Layer 7 of a small transformer language model trained on English Wikipedia (14 layers, counted from 0, width 96).
A neuron adds its activation times its output weights to the MLP's output. To switch it off is to set its activation to zero at one token and run the rest of the model.
A neuron's activation on a vector x is GELU(weights . x + bias), where the dot is the dot product.

Input weights of the MLP neurons that the questions are about. A number n stands for n times 0.0017.
n106 (bias -0.039): 109 -162 -85 -92 -29 -150 -46 -98 -183 -207 -201 -98 -140 104 -201 -44 -244 152 -48 -248 -63 -183 170 -109 33 -296 -86 56 163 183 -253 -153 -221 -139 110 100 -185 -219 -24 -270 111 -301 171 -14 -14 -104 -118 -55 15 -165 9 -52 79 154 -259 -100 89 -221 -80 -238 -74 -112 92 -43 -107 92 -166 288 43 221 -227 197 -131 167 169 -76 -237 -178 -155 -220 45 19 -173 378 -9 186 144 111 -54 -38 -345 -180 -57 9 40 -200
n108 (bias -0.152): -128 -23 158 25 84 227 5 146 20 204 104 32 86 -118 0 -332 -269 41 36 -254 204 281 -63 32 5 -376 191 -355 -133 262 192 177 -20 161 -282 0 -200 -126 -41 -250 436 290 -145 387 -75 -254 -255 -178 224 -168 105 -62 161 46 -41 -144 71 -96 102 -131 69 30 -52 57 155 179 5 59 194 -120 -141 -35 -212 -20 183 121 -225 157 -89 -96 -44 63 -43 -151 -25 258 -259 -5 -63 363 -92 -49 87 69 -203 -134
n143 (bias -0.270): -16 99 105 170 4 -78 52 -72 -35 16 -140 -96 90 -16 275 -84 -119 -220 -98 111 -23 -58 25 -25 -65 -32 -31 -201 -34 132 -116 -92 -260 99 -79 -66 -50 84 -61 -13 -91 -4 -20 -16 -59 163 -251 -79 -261 352 147 45 -28 346 207 -212 68 13 -45 -165 -140 -72 100 -237 32 -205 -4 273 -118 -230 -243 -79 -142 40 -142 -12 -116 56 164 76 -109 307 -141 -21 91 -168 -247 182 -4 -32 -102 -12 -4 -63 -140 90
n151 (bias -0.147): -121 -119 -207 307 145 96 20 -209 -56 -206 17 133 136 71 38 -56 139 146 222 69 12 -80 -103 91 282 -95 60 -8 17 109 181 -144 56 46 -141 46 154 -250 130 -26 -86 282 -228 38 -275 191 54 -32 281 0 65 193 118 62 141 151 -107 -285 -37 -148 -87 -49 -230 -168 49 69 -101 -118 33 -32 -16 -141 106 -118 116 -82 9 103 184 49 107 -187 164 -79 90 -143 198 -8 -318 46 100 -47 71 -80 -131 121
n195 (bias -0.231): -120 -113 -68 -71 9 16 -172 -67 66 -333 100 -75 -131 43 -238 119 17 -64 194 -246 20 -87 119 125 149 297 353 25 71 -45 -34 203 -143 -126 -269 203 97 143 263 191 160 247 100 91 -175 164 -184 -100 -18 77 -155 -13 139 -199 248 -82 4 200 13 51 98 186 267 -134 -29 154 183 67 -60 -109 -17 25 -114 38 268 -125 66 55 -16 182 -131 26 -12 27 -63 -65 -35 118 131 -107 -81 -150 73 12 54 -237
n241 (bias -0.203): -157 243 206 22 146 -18 -77 108 467 254 -51 -100 -121 -97 181 151 -28 216 -347 -63 61 -75 33 -81 14 91 136 -23 -191 -173 -64 -322 -39 345 147 -28 189 149 -65 -48 112 -51 4 -106 58 -88 -403 -31 295 -330 224 -88 135 -195 119 37 -41 205 41 -113 -77 -104 136 5 -104 4 -54 -159 32 -63 -207 147 322 22 -37 -52 -9 54 -128 104 53 159 82 159 -144 -176 -9 -61 -162 243 64 -52 258 35 -38 46
n260 (bias -0.187): -114 -142 47 -55 44 256 154 37 106 116 -43 137 -346 267 -135 10 -14 -124 -282 -88 -149 -217 239 -253 90 -19 27 42 50 -174 -42 359 14 -164 -350 43 -152 33 -62 104 36 -14 -88 -5 -97 96 128 -101 259 -242 28 67 -61 -99 -71 -33 -174 5 71 -136 79 -188 -306 -38 -84 203 -282 224 -81 343 -65 -92 20 89 284 -31 92 -141 128 150 -100 378 -316 115 -33 29 -135 -63 -145 128 -90 -158 -162 266 189 110
n363 (bias -0.169): -131 -10 255 218 -166 26 49 -252 -314 -92 5 -149 -47 122 -32 0 -55 27 -272 149 124 50 -32 9 193 -31 30 -446 -61 -306 -93 -53 -69 -82 -100 -118 -65 150 77 238 -164 150 162 9 114 56 -112 -78 111 -215 -66 -140 221 -205 13 -90 178 -145 58 209 -84 213 -28 113 168 240 149 198 -247 224 13 -153 286 106 313 98 -51 80 52 289 -26 -101 4 33 31 41 -173 151 -47 166 45 64 -167 -121 42 -9

Output weights of the MLP neurons that the questions are about. A number n stands for n times 0.0009.
n106: -25 -177 -229 -21 118 -26 36 13 249 -73 171 130 -81 -54 113 182 64 171 186 -77 52 75 -50 -217 130 88 -25 -93 -125 -32 -397 20 -86 48 150 -154 60 -18 140 -129 161 -282 103 87 62 175 307 -102 -98 117 -40 132 107 306 48 -178 -35 297 98 62 0 12 -156 -106 43 -199 -9 -192 -290 149 83 161 -168 -28 13 -129 -188 -189 -4 195 45 -133 -77 -209 -135 -220 -64 8 139 178 4 93 -201 -26 39 76
n108: 475 -150 -114 82 135 -5 35 -165 -438 -230 -134 159 -125 111 -10 -198 80 -152 -72 -90 341 -241 -121 -70 243 -134 -64 90 -63 0 144 -86 -138 295 81 54 205 124 -87 -71 -252 -25 223 -55 -96 80 -388 113 72 -225 205 -13 50 158 48 27 281 233 199 168 4 50 -76 -137 -250 -9 -120 119 44 -107 -111 -10 -44 -112 188 -46 9 -75 88 404 -65 10 57 -83 -70 48 104 -113 -70 -266 -115 -33 74 -10 108 -112
n143: -63 3 -35 -154 45 17 -41 129 131 29 -40 14 111 60 -202 -98 139 -47 131 75 107 -57 -167 25 -7 -35 -148 -32 -227 -16 133 221 123 -39 -120 -28 -58 213 -56 10 194 150 -21 13 62 -147 67 -72 42 -190 -128 22 -72 -84 7 -35 97 -112 180 -12 149 -227 70 -183 -28 125 -7 -3 -63 -184 -90 18 106 55 28 10 140 -110 0 127 274 -51 178 -123 -189 -86 -112 -34 30 74 -174 57 320 24 15 -29
n151: -75 98 -117 31 36 -46 69 -36 178 -111 72 -61 86 -55 -137 -42 179 -141 -139 218 207 15 -149 -52 -320 -206 -146 27 -34 -139 -13 37 -39 33 160 -11 -50 51 -214 -21 -7 -118 -136 78 92 -141 149 138 -353 58 106 -13 -54 37 -86 -177 159 61 -42 105 46 7 23 -7 154 -42 -64 -146 -51 -4 -3 118 278 -80 -118 -31 40 45 -93 150 -70 -21 78 -117 115 146 -91 137 21 177 82 76 118 -101 45 -116
n195: 8 87 81 263 -111 -38 -144 -107 -92 319 106 115 13 -135 133 -182 -121 -53 -55 -113 225 78 -255 89 -45 -221 -20 -408 -156 0 -99 64 -42 -363 123 138 -114 35 77 17 194 -189 -61 73 170 -88 -8 72 -56 -15 -12 59 153 -12 -39 -111 167 274 13 95 16 61 189 138 34 96 -225 169 -103 28 213 -197 191 -114 -9 159 31 -160 -70 107 0 88 -109 -37 75 -59 -192 -33 8 -270 8 45 -159 -154 72 -114
n241: 273 -58 -38 -26 129 50 193 97 -129 43 -93 51 -119 111 -65 -193 5 -165 27 -176 137 296 -107 46 27 -77 -92 47 374 -111 52 -4 -278 -26 -13 -229 159 19 218 -86 48 176 43 52 -122 185 -170 -199 35 -153 -250 -127 61 212 -28 4 157 5 402 -37 277 48 -110 117 -90 -13 160 85 -289 107 133 185 -131 -34 -78 -62 -97 -173 -44 -255 -104 336 -232 -243 98 210 -117 -162 67 -43 -48 160 -177 23 -16 21
n260: 111 -262 7 75 -15 140 -31 -185 -150 -116 43 -86 -8 -43 15 41 -84 219 -212 -40 -78 118 61 119 18 -17 -284 143 85 142 199 98 163 -35 -101 -133 -78 73 -146 -207 -14 -120 104 -57 7 131 -127 -162 4 -128 38 48 92 95 150 -59 8 45 -55 203 27 -60 24 -197 -147 -44 268 46 -49 25 155 -262 73 31 26 68 155 18 79 20 85 -7 137 216 -4 -97 224 -154 -221 -45 -171 -83 247 -19 57 59
n363: -66 -67 -49 -33 -23 57 -168 139 21 -241 33 19 48 74 162 -28 79 -181 -153 117 0 121 0 -233 4 -181 -51 14 151 -124 -50 -226 -68 32 43 238 -8 47 44 57 120 103 103 -77 98 154 -260 241 -72 100 -138 -25 -145 -140 -35 -228 27 170 -90 99 -105 22 -138 -27 38 -90 191 -68 16 242 240 233 51 -36 -38 118 -4 144 15 -76 -201 23 42 66 -254 61 49 -311 -85 165 -91 41 34 -162 86 -28

Each question names a token from some text and the token that comes next. It shows the vector x that enters the MLP there. A number n stands for n times 0.012.

Then comes g, the gradient of the next token's log-probability with respect to the MLP's output, scaled to length 1. A neuron's effect is roughly proportional to its activation times (output weights . g). A number n stands for n times 0.00088.

"ed", then " first"
x: -74 47 94 91 31 138 -256 -255 -56 -22 237 199 -95 -11 77 87 -229 -81 27 -170 92 47 130 -28 60 -30 -93 4 119 49 -51 44 223 -152 58 -7 -171 154 -2 -209 -122 13 -172 173 -7 -38 70 113 -182 -25 -96 -118 15 112 82 -114 -69 -69 55 27 46 15 71 77 100 -86 55 -80 26 -8 -67 -336 137 107 -127 -146 -60 -161 -56 -12 -114 -13 80 -93 3 122 -15 -58 -10 -4 -86 -120 117 87 163 75
g: 79 -9 208 146 122 -104 -4 -29 -41 -19 101 -90 16 -14 115 -311 34 -85 -18 -110 199 46 -205 52 60 -2 228 28 73 47 -147 -10 -100 -51 -61 -51 131 90 -163 -90 -8 -199 72 -125 -100 257 -62 49 116 256 -32 -23 68 -124 -90 111 -44 -100 -71 -19 -99 233 -59 96 142 -29 -107 89 181 188 217 39 -60 4 176 -111 -126 -112 -12 243 -229 -28 20 -54 -33 -39 57 23 -44 -153 -151 -98 -11 -18 9 -141
Which neuron, switched off, lowers the next token's probability most? n108

" |", then " T"
x: -146 96 52 -46 35 29 -23 -194 46 46 130 95 -115 -9 110 121 -100 -114 -102 -166 189 85 -4 19 93 44 -49 23 134 158 -28 -17 186 29 122 8 -195 16 -40 -171 -287 -2 -70 -6 80 -60 146 127 -272 52 -12 125 -22 84 95 -63 23 -41 160 -18 102 18 10 -6 7 -124 218 -58 73 106 111 -302 135 24 -253 -240 -88 -213 -74 -34 -194 -53 -7 -165 -30 103 -65 -9 -36 -58 -42 -90 -114 56 108 106
g: -204 -96 -239 4 20 -223 137 -34 136 -93 46 -1 134 54 -121 -25 46 20 172 98 -198 100 143 148 13 -66 267 -102 -44 15 72 88 -5 108 139 -51 75 171 184 -30 -34 176 58 226 -39 31 153 -24 80 -127 -67 -47 -118 -20 -163 45 163 -175 -45 -137 -94 6 58 -38 -147 201 104 6 164 145 -94 -75 -135 -62 -52 -110 -53 -162 -22 185 -3 193 -123 69 -115 -131 -108 -191 -39 51 55 51 -33 -55 -24 -215
Which neuron, switched off, lowers the next token's probability most? n143

" A", then "T"
x: -177 145 -23 -6 -50 4 -39 -159 -49 80 138 135 -164 -140 54 168 -69 -129 12 14 144 147 -88 3 -4 18 -164 67 118 77 -145 80 103 43 74 -93 -86 -36 -14 -250 -237 168 44 -107 127 33 69 -41 -205 64 -42 -79 123 98 49 -35 69 22 49 61 84 33 33 73 -12 -116 197 -62 -22 37 104 -403 73 187 -92 -294 6 -61 -11 -88 -157 -97 -45 -26 -56 51 -39 -11 -35 1 -127 -108 32 128 44 126
g: -123 -144 -132 -38 168 -55 -106 -67 11 51 -147 -130 17 -33 -91 -66 -44 -65 156 128 -151 267 265 -7 -124 81 -69 -4 199 55 80 266 -48 -31 226 -80 -50 248 44 -13 -10 240 -108 -90 -2 -133 117 20 115 -156 117 -19 77 -59 -50 -11 -176 -28 55 -292 -18 2 -4 -27 112 77 51 -33 -11 52 -83 62 25 -155 133 -135 -98 -205 21 -160 97 12 90 177 105 -76 -63 69 -216 207 -55 -47 -74 24 79 10
Which neuron, switched off, lowers the next token's probability most? n143

" first", then " on"
x: -129 125 -25 83 59 69 -138 -235 -83 -50 184 206 -135 -93 -85 113 67 -193 -124 -61 174 87 -49 15 115 -39 -129 72 153 -38 -199 2 181 29 140 -106 -157 56 31 -192 -169 -79 -156 34 137 31 76 139 -211 -60 -123 33 -48 71 38 -63 46 -125 76 -60 -36 -32 46 29 35 -108 69 -9 22 38 123 -307 130 199 -9 -158 -41 -249 77 35 -24 28 122 -71 -71 120 -86 -29 -117 64 -98 -4 120 138 119 8
g: -80 193 94 96 2 4 -55 -100 141 43 -4 -1 -72 -101 111 -108 -31 -136 67 -124 108 -117 11 67 14 -157 -51 -52 38 -308 -19 -13 -64 -55 -154 -5 -87 271 -16 2 -63 70 -33 131 254 -92 146 66 24 97 110 167 -125 92 -132 25 -172 53 -251 202 -50 -37 -72 -62 -104 90 -56 -100 -52 50 6 7 7 -47 26 82 -142 176 170 17 273 181 218 71 130 -18 -147 -135 -43 -181 -87 -114 -96 -141 31 226
Which neuron, switched off, lowers the next token's probability most? n363

"or", then "th"
x: -80 66 -90 -19 15 169 -198 -118 -62 -28 129 139 -146 48 -95 86 -20 35 -101 114 178 -68 -13 1 68 -56 -84 45 143 220 -101 47 94 37 148 48 -223 -1 196 -212 -156 42 -112 91 173 -159 -84 -62 -222 -22 -36 149 -34 -41 43 -23 12 -58 63 5 65 76 121 82 -188 -133 207 -189 97 0 130 -213 35 265 -34 -175 2 -281 -95 68 -164 -35 59 4 -31 -106 24 -22 93 -108 39 -88 26 73 85 -83
g: -29 -48 -39 -110 -58 35 -73 -94 62 -45 77 20 246 93 -49 -132 149 366 136 -22 175 82 141 -87 105 -109 -62 216 5 -27 -124 13 -200 -25 -180 -125 27 -45 132 -80 52 86 -280 -73 -35 120 172 22 -130 172 36 -41 123 -48 39 66 -41 190 135 90 -53 -25 6 -2 -32 33 92 145 -69 -190 -166 -164 -40 -58 -104 -121 250 48 -169 89 -116 -124 -6 17 -130 -213 -104 -108 37 9 -74 5 105 41 28 191
Which neuron, switched off, raises the next token's probability most? n195

" comp", then "le"
x: -54 115 75 173 142 168 0 -179 24 109 158 187 -101 -58 -66 99 114 -169 -204 -41 33 92 -182 34 -14 -30 -132 -115 171 145 -164 17 144 81 194 -75 -247 45 68 -104 -253 -55 -82 -72 126 -19 206 6 -225 -32 125 22 -51 143 22 -61 36 -65 48 11 -4 -7 110 71 -149 -120 161 -108 45 -1 137 -311 35 94 -23 -322 -151 -221 -6 -141 -27 -41 22 -67 -57 1 84 14 -6 -1 -4 -181 65 19 122 30
g: -109 213 51 -139 72 -17 153 -83 64 166 -156 208 64 -184 -29 128 -62 -14 -23 64 29 7 -151 -91 -97 -101 259 -76 -87 21 69 -107 157 -152 29 121 -129 -48 -264 -35 -77 109 271 20 15 -65 45 -113 159 91 -26 5 -87 110 94 -104 -9 -42 -19 36 12 -32 48 -35 146 102 45 44 -32 -55 140 71 -54 163 -162 259 -70 -280 29 -139 115 -113 -139 66 -150 -82 -118 105 34 136 -289 100 88 -44 -41 -6
Which neuron, switched off, lowers the next token's probability most? n143

"to", then "cho"
x: -122 121 15 80 10 -28 -187 -242 -76 -25 208 135 -175 -72 -220 84 -143 -37 57 116 108 112 23 50 27 7 -53 3 -2 70 -226 62 242 72 176 95 -104 -37 -145 -137 -313 151 29 -75 112 -100 15 219 -220 55 -70 125 -78 44 -11 26 34 22 -100 10 41 39 -4 94 -51 -75 120 -134 -170 -86 134 -155 166 180 11 -265 -8 -66 46 -42 -29 -122 -53 -126 -167 -90 18 -17 -1 97 57 -115 69 -29 160 112
g: -1 44 210 -81 -25 62 56 -137 89 263 -9 57 25 -75 -143 -218 197 84 -53 -43 161 -19 -13 122 68 34 6 154 16 -159 52 -1 -148 -55 -152 118 -161 21 45 25 -63 16 31 -198 -145 142 -185 -141 47 193 -51 14 -35 -1 131 84 216 108 254 38 -184 18 -43 -63 -44 3 -62 -12 -218 -146 -119 -201 -153 73 67 -15 122 -10 7 -149 5 -257 -34 132 21 -100 -11 -63 187 -29 62 -20 295 47 -81 107
Which neuron, switched off, raises the next token's probability most? n363

" album", then " in"
x: -115 72 74 176 16 113 -170 -165 7 -9 161 206 -154 -136 11 100 -87 -236 -20 47 41 126 30 78 109 7 -62 -25 136 163 -192 28 51 -42 120 -37 -223 8 77 -128 -236 -19 -170 78 118 -13 80 76 -260 12 45 -17 -134 208 73 -105 -97 -10 -80 -61 15 33 -2 80 -119 -120 163 37 -39 26 262 -331 106 73 -79 -329 11 -103 19 -120 -12 -5 84 -18 -29 22 -110 -70 81 124 -68 -193 24 40 65 80
g: -108 233 -51 100 126 -2 -5 -116 100 108 -56 171 -130 -25 100 -214 110 -92 26 -187 -19 -128 -182 -124 11 -162 -46 -91 -61 -161 -113 -52 233 48 -74 -82 -74 162 -10 -12 -167 -138 -97 1 129 -72 -86 50 -124 241 -81 280 -67 -15 -213 -50 -232 149 44 87 -97 -16 94 43 -136 44 31 76 55 7 -109 67 163 28 63 -122 -57 66 142 74 250 -8 180 23 1 212 -25 88 -71 -174 -45 11 55 117 61 118
Which neuron, switched off, lowers the next token's probability most? n143

"s", then "port"
x: -73 125 3 -11 -44 50 -170 -201 87 78 252 200 -177 -86 44 99 32 -15 -69 -14 -11 -2 -49 4 106 36 -153 99 20 58 -42 50 263 -17 71 3 -218 -59 -29 -153 -279 105 -43 109 -39 -88 95 98 -217 -44 -22 71 73 119 -18 -67 79 -84 54 -68 6 8 -47 162 -165 -44 -11 -48 -71 122 -17 -330 139 180 -29 -278 -64 -89 69 -22 -49 -183 -57 -59 -11 -95 -18 -22 67 53 -53 -125 133 68 102 108
g: -152 241 -9 -65 -76 92 -10 19 38 32 -40 59 6 -75 -1 -65 110 181 -21 -237 -51 40 -204 53 183 14 10 -79 110 -91 -92 183 30 247 -97 248 6 -16 -165 -59 5 101 172 -174 -33 90 88 -26 178 -60 -64 144 -27 22 35 33 145 116 112 -22 -218 -40 -1 -64 -103 126 -6 82 -238 69 257 186 21 76 -5 75 -147 -46 -176 -195 -231 53 99 182 34 -61 -104 -145 -91 -41 -91 -64 -40 -210 -30 -45
Which neuron, switched off, lowers the next token's probability most? n260

" O", then "li"
x: -101 87 -60 -65 30 41 -81 -184 5 -89 168 146 -153 7 -55 167 -139 14 62 75 198 80 -50 -28 115 150 -90 -9 138 44 -109 111 84 76 24 38 -154 75 20 -233 -355 128 9 -126 162 -67 119 146 -243 16 -11 90 -71 -15 76 -111 53 28 214 79 -32 -67 83 8 -64 -47 212 -114 11 -54 12 -186 64 87 -10 -327 -42 -239 -123 0 -210 -85 46 -53 -136 10 65 -38 -42 67 -25 -85 -5 79 135 21
g: -20 69 -234 -80 32 36 66 10 21 52 -12 -155 -83 -32 8 7 -99 -132 16 350 -200 -155 38 -45 45 94 -26 -117 -65 -136 -81 -115 106 176 19 120 125 -27 -6 98 -96 -194 -103 -176 184 290 -99 68 50 -105 200 37 166 204 20 -151 -69 21 50 -155 54 -203 -63 65 69 76 -129 12 232 -28 203 76 60 -3 -150 155 -84 -106 67 -151 -138 -66 79 -27 -157 11 -24 16 -23 -130 124 180 120 40 15 13
Which neuron, switched off, raises the next token's probability most? n195